Layer 13 of a small transformer language model trained on English Wikipedia (23 layers, counted from 0, width 64).
Take only the direct path to the model's output, skipping the later layers: a vector added to the residual stream pushes a token's score in proportion to its dot product with that token's output vector.

Output vectors of the tokens that the questions are about. A number n stands for (n - 500) times 0.0099.
" '": 547 505 535 463 510 490 572 470 454 466 484 488 549 485 437 487 527 525 576 442 433 488 395 502 442 533 568 525 425 468 533 555 441 556 511 457 469 554 561 501 516 537 530 380 494 598 510 559 533 490 476 524 472 501 441 549 509 437 542 527 477 473 524 477
"',": 473 539 513 472 529 392 584 526 433 520 484 460 476 509 500 605 468 561 539 413 424 404 377 457 527 547 450 528 411 449 538 496 537 514 515 465 511 467 573 532 519 542 515 425 492 631 531 471 413 487 464 497 477 516 478 590 549 560 530 589 491 433 518 563
" season": 411 529 494 477 524 507 513 539 444 540 510 446 453 588 394 515 444 552 432 475 598 495 452 511 516 472 460 515 543 463 556 444 454 493 539 451 505 410 669 484 517 604 511 532 567 574 482 585 490 456 459 448 482 523 411 523 505 442 437 627 408 490 584 524
" ===": 411 455 467 639 483 511 529 498 424 506 524 470 489 518 392 448 455 548 522 426 420 404 559 413 513 568 610 575 553 523 621 500 351 552 510 473 497 436 599 515 504 657 561 437 438 466 541 514 400 384 404 566 418 526 393 652 528 403 544 550 487 506 606 607
"ins": 452 570 527 559 502 495 468 441 455 413 500 493 582 606 455 526 580 488 555 444 501 497 476 531 533 607 412 478 468 407 526 491 474 517 500 541 387 425 509 523 513 495 570 485 574 558 387 507 494 487 441 480 579 569 456 543 490 493 409 527 459 567 383 622
" film": 525 566 571 501 513 452 525 499 496 568 484 394 462 506 351 516 480 569 514 553 503 530 468 530 531 525 359 596 409 464 647 482 490 439 514 533 407 478 516 505 477 556 659 439 519 534 528 591 429 508 412 409 516 515 463 496 520 433 439 575 474 523 507 501
"{": 412 490 452 510 515 474 539 496 471 412 514 486 447 446 488 591 485 536 466 430 494 429 406 508 497 618 605 428 475 501 528 547 446 554 528 520 499 571 586 404 423 586 601 357 472 565 467 631 517 537 493 523 538 487 388 447 461 499 518 550 435 473 597 634
"|---": 527 888 268 609 444 189 918 413 231 367 440 87 384 661 343 695 243 885 711 418 656 347 199 410 871 612 516 671 292 346 495 727 304 469 652 225 222 146 634 346 284 974 830 148 736 632 605 695 582 607 212 506 552 227 90 823 646 457 272 815 360 501 646 940
"ause": 554 498 371 547 468 465 579 437 477 527 493 503 585 486 435 601 442 532 544 396 477 555 319 492 515 437 564 545 497 492 442 557 390 546 527 407 467 425 638 424 449 570 637 481 492 555 479 474 541 519 519 454 496 452 503 590 575 494 509 586 402 359 603 606
"aly": 545 524 564 520 537 419 490 415 484 521 473 453 545 568 530 566 499 568 516 467 499 421 494 488 514 465 493 496 510 570 509 464 483 381 514 462 403 397 441 493 511 678 501 538 542 542 565 529 402 589 506 513 454 393 505 449 520 480 593 484 480 440 534 550
" album": 465 421 526 567 467 459 624 513 420 577 515 364 501 562 367 539 509 530 536 470 536 508 328 457 541 575 412 580 448 517 569 401 402 492 535 414 461 453 533 461 492 529 576 462 515 486 513 684 501 561 419 560 504 541 433 576 536 485 401 636 426 528 541 541
" Jun": 548 633 474 494 540 474 553 480 520 450 472 447 473 504 473 515 494 525 558 426 554 452 538 419 466 473 513 496 510 570 532 517 520 418 518 414 496 436 601 513 504 508 500 466 581 507 490 540 548 456 485 471 458 484 451 505 495 462 472 556 476 542 522 510
".\"": 527 888 269 610 444 189 919 414 231 361 441 88 385 655 344 696 243 885 712 419 656 348 199 411 872 613 516 671 293 347 496 734 298 470 652 226 223 147 628 347 277 974 830 148 736 633 606 695 582 608 213 507 553 228 91 823 647 458 272 815 361 502 640 932
" her": 593 604 505 490 444 481 585 493 456 497 488 492 499 531 468 515 523 565 457 419 449 543 437 512 566 488 475 509 376 502 526 596 380 452 515 563 537 485 476 520 455 553 590 459 544 585 547 491 509 539 438 421 362 556 451 571 500 443 513 565 444 521 420 511
"h": 525 414 446 493 532 502 484 450 435 488 501 503 449 548 501 532 559 532 580 572 461 476 506 429 583 423 494 581 459 463 509 464 565 536 489 494 524 516 432 544 521 498 462 417 458 531 568 403 445 561 553 534 462 514 540 444 532 532 514 529 582 399 503 505
"ailway": 515 614 560 574 579 403 588 432 472 479 475 533 475 516 507 574 487 597 579 567 530 473 472 542 562 459 498 412 403 456 529 527 405 517 514 511 399 407 611 376 401 584 416 454 526 508 578 494 476 539 417 423 466 444 422 533 527 490 486 633 455 505 477 618
"ick": 502 473 554 490 483 398 568 469 509 476 494 489 534 612 487 540 490 529 479 541 500 492 523 466 465 491 385 471 516 512 500 517 472 528 506 607 510 460 519 531 544 529 563 427 571 591 536 512 425 408 486 397 471 569 464 520 428 527 433 514 495 512 388 604
"ummer": 561 412 472 517 455 469 595 502 411 539 454 518 528 578 429 456 499 577 519 450 552 522 388 481 526 521 474 459 432 561 538 573 396 468 526 443 457 512 554 527 417 479 378 496 605 562 504 576 584 510 532 472 438 463 386 535 423 523 443 526 497 580 595 626
"bum": 400 554 525 529 617 366 620 449 492 545 483 214 445 646 424 640 473 560 529 412 511 451 425 552 486 601 467 555 356 456 646 481 402 465 521 380 446 490 563 436 474 550 578 420 584 442 604 603 519 506 513 473 569 451 385 522 567 385 423 605 447 542 599 625
" species": 566 442 406 595 519 488 604 497 452 444 504 499 524 439 391 458 529 626 585 589 490 491 341 530 585 602 459 536 378 446 524 495 474 536 535 483 436 439 524 516 487 599 607 489 477 599 479 506 449 510 524 535 551 483 466 627 554 435 400 465 300 380 566 537
"pe": 448 582 491 612 504 473 562 427 491 425 514 475 470 631 462 450 504 608 643 502 448 412 536 442 627 434 539 542 455 476 547 440 510 469 520 458 497 498 514 411 479 478 531 417 534 556 483 573 369 553 479 506 511 369 471 495 362 606 520 478 522 543 535 585

Output weights of attention head 1. The head adds the sum of these rows, row i times number i of z. A number n stands for (n - 500) times 0.0023.
o0: 399 283 509 619 825 715 491 580 577 468 441 450 436 549 276 582 200 461 429 488 532 758 414 574 488 344 418 418 531 278 653 437 479 563 716 307 430 404 565 428 478 545 414 431 433 339 490 688 572 632 503 682 506 655 387 344 776 563 275 616 572 519 621 396
o1: 270 448 641 315 499 372 589 409 562 525 606 336 416 485 439 544 473 650 479 659 429 535 366 567 524 754 714 513 480 597 442 539 636 553 212 569 568 497 612 328 652 547 562 410 431 584 466 381 564 533 608 603 422 496 424 425 257 281 652 554 297 577 434 634
o2: 476 496 607 402 421 587 612 596 568 255 375 460 548 587 500 617 378 348 619 370 593 413 492 522 585 743 504 495 437 545 493 454 448 753 587 520 397 572 492 453 438 533 628 550 554 682 381 564 410 402 704 357 443 502 333 630 471 359 530 623 349 497 444 366
o3: 433 512 685 522 364 496 633 508 541 639 405 434 360 589 263 617 521 630 476 453 537 509 187 493 652 563 459 706 409 542 409 500 363 578 313 489 483 570 412 741 622 634 771 438 572 645 550 611 173 264 249 440 466 672 392 473 394 535 461 569 552 534 590 490
o4: 186 441 667 490 611 469 625 515 621 459 538 628 413 456 644 419 515 615 583 423 221 379 413 542 555 523 458 442 523 662 503 235 799 443 560 381 650 547 467 527 399 536 482 721 433 147 591 492 388 365 543 449 600 498 791 334 757 324 303 395 572 363 665 424
o5: 503 541 645 475 339 487 438 421 433 577 565 386 488 508 451 541 556 525 682 556 445 494 523 504 610 622 472 495 288 378 490 358 661 500 684 552 263 674 351 417 436 389 502 397 560 465 504 561 513 719 242 366 566 582 241 566 682 448 229 616 460 739 579 712
o6: 507 635 654 525 471 514 598 619 428 591 680 464 634 547 241 716 385 450 303 183 496 829 636 385 334 323 386 485 780 624 619 501 371 484 782 394 507 495 811 537 444 208 442 281 624 433 471 471 750 367 630 504 308 62 475 417 367 468 509 602 610 590 346 526
o7: 486 410 457 393 600 326 529 437 674 550 444 539 299 619 529 445 665 612 410 356 330 472 379 458 515 671 589 446 459 500 777 581 498 411 645 518 716 460 370 441 486 572 447 606 534 424 392 664 337 576 344 466 71 574 447 542 490 610 666 690 411 482 645 503
o8: 488 626 327 324 303 454 695 628 746 454 354 527 426 410 663 436 379 586 506 747 740 543 394 667 336 513 337 366 298 743 625 383 488 519 378 531 621 537 179 672 439 208 563 718 605 437 375 411 509 544 504 378 334 838 570 672 665 432 473 466 453 472 397 642
o9: 415 636 356 477 861 628 282 171 351 354 459 512 702 409 533 438 490 385 347 462 267 633 583 536 394 411 363 275 681 415 391 395 488 408 699 461 786 387 559 428 743 568 433 552 571 565 95 406 745 361 714 747 538 205 501 518 682 394 477 794 469 801 504 736
o10: 579 384 313 392 542 770 634 286 435 494 642 594 708 381 263 546 894 368 411 229 184 670 412 611 308 303 422 457 455 501 521 565 532 733 488 408 612 546 573 369 546 361 503 505 564 502 550 558 668 742 639 512 456 518 457 723 481 439 509 493 537 604 161 504
o11: 347 614 380 577 363 457 528 600 457 350 435 416 447 507 538 491 552 398 430 497 497 459 360 305 361 608 509 684 711 573 493 617 526 577 429 695 536 519 742 553 480 626 310 390 339 441 610 767 427 416 534 370 351 667 353 581 398 560 636 918 425 546 407 392
o12: 659 522 351 405 507 447 579 609 714 551 361 463 391 532 455 438 578 468 481 829 421 515 447 660 629 639 406 184 605 449 523 536 275 800 421 686 151 723 365 699 734 354 326 403 609 595 596 431 531 383 395 403 521 473 590 461 360 576 516 361 414 399 333 554
o13: 494 557 614 422 569 357 328 257 434 450 728 742 707 445 362 587 465 507 291 713 217 478 421 467 428 488 618 609 625 576 393 468 518 529 500 529 644 502 552 332 299 452 278 572 526 375 487 433 668 575 659 571 285 470 693 710 740 500 653 458 529 279 466 506
o14: 527 807 590 632 756 418 553 536 567 592 435 392 358 476 480 502 527 613 554 442 521 468 492 478 523 581 219 590 488 362 409 327 577 484 561 401 386 469 631 396 430 580 639 514 304 284 570 417 553 403 348 564 503 435 639 502 507 502 497 579 649 533 559 546
o15: 734 139 619 434 849 612 495 583 530 408 372 452 464 422 592 648 500 722 623 612 559 455 459 509 417 408 362 213 271 592 330 491 759 347 655 571 593 285 377 434 716 357 437 469 132 356 881 532 600 614 642 465 689 658 389 487 385 599 390 497 456 455 409 372
o16: 649 649 447 574 701 448 517 352 526 400 405 809 468 431 619 316 376 694 402 334 358 455 520 540 399 382 349 457 546 546 705 509 717 423 239 540 496 414 414 272 629 299 351 633 791 599 375 430 294 592 632 378 24 602 413 568 476 587 559 569 688 847 520 714
o17: 422 321 649 364 354 438 298 321 542 218 787 427 375 620 590 632 504 601 385 306 649 591 620 635 324 433 545 398 719 429 232 453 446 562 607 650 539 610 593 577 491 550 555 612 455 412 398 545 438 513 471 340 545 684 662 309 456 211 674 351 727 579 611 605
o18: 555 279 675 669 428 541 666 554 272 487 430 592 500 655 386 521 422 443 682 635 705 635 592 600 627 464 524 442 604 404 607 518 363 579 550 732 327 570 556 643 522 541 617 239 403 455 343 443 583 581 292 551 610 278 715 746 404 220 209 467 314 514 420 267
o19: 599 432 613 571 445 400 466 418 536 537 345 450 301 491 441 723 556 515 631 540 501 557 501 549 350 690 760 408 363 378 499 533 640 439 220 507 233 532 430 276 548 529 589 399 698 896 617 455 396 679 622 508 563 648 343 455 401 435 617 496 492 437 432 348
o20: 332 617 665 502 621 513 504 505 355 388 498 392 239 508 549 262 566 569 481 531 418 705 301 431 295 513 517 579 598 591 469 323 677 491 475 435 353 525 568 472 414 542 466 452 566 553 387 546 565 416 679 605 644 497 701 195 624 654 629 438 618 574 334 522
o21: 550 625 295 345 530 577 637 390 250 338 440 437 576 478 633 537 339 561 443 607 235 194 687 364 429 260 663 478 656 720 413 396 543 517 641 419 441 265 423 510 604 456 458 520 473 534 501 266 864 710 897 696 238 533 582 518 598 454 500 403 556 501 764 532
o22: 539 716 483 523 318 347 457 367 645 389 355 407 227 639 413 403 463 568 472 525 547 630 487 550 451 497 274 610 648 441 726 382 579 509 359 721 548 566 433 398 460 348 514 675 493 432 792 602 529 526 564 476 517 510 597 576 319 520 425 286 454 797 399 424
o23: 387 427 522 362 448 514 769 549 326 638 647 556 387 328 367 385 358 216 195 327 646 366 672 466 416 335 547 540 863 621 349 456 594 193 736 528 855 437 251 263 443 611 621 563 469 372 559 415 588 504 564 516 463 512 551 427 421 739 423 731 745 589 696 669
o24: 541 633 400 527 372 787 267 383 392 472 743 669 364 611 390 376 540 536 605 614 383 326 585 662 574 465 425 690 556 471 470 791 685 623 772 356 425 436 521 372 491 472 405 589 518 425 445 477 458 626 446 521 235 522 598 281 437 492 459 373 371 464 487 694
o25: 468 649 316 603 416 529 392 477 522 516 446 467 729 551 571 573 351 343 451 185 483 424 364 401 442 599 771 449 691 700 360 463 663 651 425 405 775 427 472 571 670 556 383 371 551 418 428 476 613 582 543 528 319 515 517 383 571 507 593 333 440 542 640 459
o26: 623 618 521 407 215 578 611 521 534 344 359 265 508 392 502 484 567 624 473 538 332 768 742 534 449 664 419 529 507 650 512 724 438 311 253 371 452 458 347 649 739 594 681 680 619 382 338 549 533 482 377 442 602 619 460 544 631 428 382 451 415 341 442 512
o27: 617 698 573 596 534 557 402 398 621 572 461 679 714 500 408 280 664 428 621 504 566 565 671 348 565 431 629 428 621 492 680 483 404 304 672 269 349 276 511 334 617 585 367 521 383 707 378 251 490 463 444 592 371 687 607 591 417 443 334 559 295 431 406 688
o28: 366 472 442 540 520 530 522 707 463 559 485 585 505 493 435 691 403 325 229 702 106 567 520 448 520 542 366 697 583 245 450 382 649 552 753 563 599 563 455 504 427 673 499 669 516 633 360 394 743 500 405 582 482 380 523 132 455 504 412 597 513 660 522 510
o29: 626 686 470 488 375 592 464 627 487 692 524 388 584 446 614 604 546 640 486 399 567 271 517 440 611 541 622 388 470 274 473 535 611 567 417 655 545 443 248 337 548 317 455 323 608 497 377 616 302 673 302 694 481 603 603 426 583 525 562 561 510 293 431 483
o30: 532 603 310 523 428 546 372 338 374 625 682 524 458 361 473 405 518 634 611 690 561 687 507 283 457 645 718 378 582 684 291 498 373 418 658 512 561 652 601 321 570 474 630 372 405 538 406 601 708 514 469 414 470 415 213 340 567 445 644 534 574 367 416 570
o31: 481 437 579 523 518 413 462 421 437 585 575 545 524 601 365 311 491 343 527 513 479 659 414 709 527 659 341 502 538 650 359 665 457 478 545 753 521 336 587 817 286 460 706 582 576 504 365 241 398 355 507 452 467 207 706 582 586 528 446 434 480 560 405 752

Each question shows a token from some text and the vector z that the head gathered there. A number n stands for (n - 500) times 0.0081.

"0": 555 479 651 462 428 516 622 522 663 301 690 583 469 585 502 563 729 339 535 643 572 393 505 151 424 428 279 582 351 414 405 453
Pushed up most: "ailway"

" |": 516 510 595 589 481 379 520 677 511 593 531 650 502 520 429 359 645 499 500 458 445 531 566 519 466 559 494 424 587 412 481 440
Pushed up most: " ==="

"ok": 451 542 577 582 474 521 524 651 489 373 573 509 439 380 447 476 721 504 383 634 445 568 601 409 490 545 553 554 432 502 352 364
Pushed down most: "ause"

"3": 611 419 720 465 475 530 641 564 633 307 629 628 515 548 498 522 669 306 511 608 549 360 443 201 446 471 327 633 399 449 328 479
Pushed up most: "ailway"

" ": 523 481 577 658 523 393 516 712 496 488 476 625 392 483 466 344 693 452 504 497 419 485 508 525 406 594 507 461 595 431 425 469
Pushed up most: " ==="

" us": 486 501 418 495 572 369 451 570 465 412 485 372 471 451 518 602 642 484 504 556 450 627 619 458 533 482 520 576 383 440 438 434
Pushed up most: "aly"

"2": 584 538 641 602 518 530 563 647 473 458 553 627 433 412 525 514 702 330 418 531 461 447 487 432 437 524 432 530 457 462 439 391
Pushed down most: "h"

"41": 560 469 621 500 459 512 652 575 594 427 718 502 493 570 458 600 678 310 475 578 557 330 496 211 468 399 354 557 406 403 442 442
Pushed up most: "ailway"

"19": 557 437 682 533 451 619 503 562 639 335 643 427 622 485 446 591 616 222 590 628 523 349 491 23 402 391 344 617 403 373 351 395
Pushed up most: " species"

"\n\n": 641 502 586 547 441 436 624 576 442 485 534 627 439 452 513 535 795 408 361 531 519 573 667 505 506 579 365 431 606 371 412 396
Pushed down most: " species"

"16": 566 401 667 502 514 448 664 563 631 449 653 461 430 621 510 505 711 302 479 553 515 418 475 213 428 533 384 631 358 387 487 455
Pushed down most: "{"

"8": 544 489 622 450 408 547 629 595 655 381 766 505 463 575 434 579 707 314 467 665 523 364 565 129 434 367 318 538 403 400 436 378
Pushed up most: "ailway"

"ig": 522 470 547 560 480 444 518 608 422 376 491 476 433 428 519 574 632 434 470 572 437 590 541 479 482 468 499 564 512 501 388 367
Pushed down most: "ins"

"I": 608 402 647 622 490 524 506 616 521 387 584 527 567 414 481 638 622 387 538 536 440 443 579 398 443 410 394 475 523 466 344 448
Pushed up most: " film"

"C": 561 492 585 561 505 495 520 590 460 393 576 551 436 417 494 595 628 435 482 530 404 557 627 426 517 506 398 446 530 452 413 404
Pushed up most: "bum"

"od": 516 514 501 522 515 414 501 578 475 422 519 448 451 413 513 577 666 439 462 555 446 601 605 447 525 499 482 557 430 450 430 413
Pushed up most: "pe"

"–": 556 479 629 680 475 480 541 704 469 396 528 638 433 382 505 476 719 369 452 588 450 397 517 444 365 558 458 486 507 478 405 425
Pushed down most: "h"

"50": 539 424 718 474 407 526 684 540 674 331 682 634 479 551 535 557 690 312 562 579 529 405 501 214 450 405 298 597 420 433 362 558
Pushed up most: "ailway"

"|---|---": 746 477 547 575 431 559 625 575 578 424 697 649 479 429 347 442 761 118 457 426 418 424 490 528 635 555 289 415 520 491 493 504
Pushed down most: "aly"

"i": 519 517 584 551 484 494 505 618 449 433 547 545 470 383 546 512 711 417 441 548 386 535 612 428 484 494 442 520 495 484 395 381
Pushed down most: "ause"

"ah": 460 523 550 580 552 394 521 591 465 313 560 601 517 482 508 622 623 430 418 549 438 528 565 441 419 568 430 506 428 447 464 397
Pushed down most: "ins"

"á": 589 507 592 592 503 483 515 571 589 335 493 451 624 272 604 629 671 448 584 570 452 532 683 371 520 388 463 563 497 499 180 430
Pushed up most: " film"

"10": 633 458 706 585 471 466 666 814 603 397 622 672 415 524 523 540 745 349 275 582 539 325 422 445 381 502 421 510 519 565 384 392
Pushed up most: "',"

"1": 546 480 552 626 525 447 500 750 453 499 513 620 324 455 487 400 702 413 399 472 409 479 474 588 439 601 494 480 612 481 425 417
Pushed down most: " species"

"n": 521 518 584 505 474 486 576 581 442 409 653 537 451 476 517 571 708 444 432 585 486 588 532 493 484 441 507 496 518 518 312 286
Pushed up most: "',"

"a": 538 498 488 519 510 436 489 572 475 436 518 467 456 420 513 553 677 448 464 538 460 617 610 458 542 490 486 598 392 443 427 405
Pushed up most: "pe"

"4": 605 498 662 605 488 497 578 703 458 456 538 639 453 413 533 516 687 343 404 514 449 427 505 451 407 516 432 553 501 470 378 409
Pushed down most: "h"

"===": 619 494 612 571 423 504 588 614 409 465 548 600 415 400 516 511 731 375 409 543 463 530 614 453 497 535 388 487 561 420 415 391
Pushed down most: " species"

"27": 554 465 697 419 435 516 575 486 720 278 627 571 540 618 529 548 729 301 550 686 540 374 517 81 433 439 283 605 395 408 382 439
Pushed up most: "ailway"

"F": 568 526 552 542 505 475 522 571 459 412 555 502 447 440 498 560 650 428 491 578 466 561 599 405 537 526 422 522 524 462 408 421
Pushed up most: "pe"

"\n": 594 513 610 515 471 498 645 604 599 445 683 564 497 498 481 578 723 345 430 550 567 369 509 340 476 439 394 546 455 412 420 448
Pushed up most: "ummer"

" W": 542 514 629 586 440 519 559 601 453 387 528 582 469 377 508 528 687 388 448 543 446 556 555 375 495 474 404 445 523 522 406 365
Pushed down most: "ause"

" S": 542 581 603 549 522 517 499 556 434 370 571 553 511 432 479 578 645 466 486 568 452 545 544 331 454 490 432 491 491 464 329 392
Pushed down most: "ause"

" +": 601 455 595 557 370 473 638 598 624 452 680 575 595 451 466 561 737 349 422 596 635 321 417 261 486 374 392 543 443 496 329 533
Pushed down most: " ==="

"24": 576 466 624 485 471 527 628 578 579 423 685 450 480 550 447 609 682 301 503 608 543 357 496 209 503 426 342 564 410 415 434 418
Pushed down most: " ==="

"r": 572 510 612 573 474 491 503 564 528 367 537 518 515 343 546 561 659 418 483 565 420 546 591 380 521 439 415 555 511 479 337 397
Pushed down most: "ause"

"v": 602 519 622 589 471 507 566 573 515 391 513 506 523 289 580 548 679 406 524 550 429 520 639 393 515 440 444 560 514 494 289 399
Pushed down most: "ause"

" −": 595 456 675 524 481 516 688 588 640 432 717 641 469 556 529 554 713 312 499 571 570 380 453 264 404 460 350 583 452 401 386 488
Pushed down most: "aly"

" P": 560 474 702 625 485 453 536 585 455 431 557 646 566 379 494 533 535 369 503 507 507 451 537 437 431 481 394 419 567 488 400 462
Pushed down most: "aly"

"9": 591 494 639 588 453 515 600 610 456 443 549 533 422 390 517 475 686 352 431 557 423 486 518 412 498 511 450 544 503 488 432 378
Pushed down most: "h"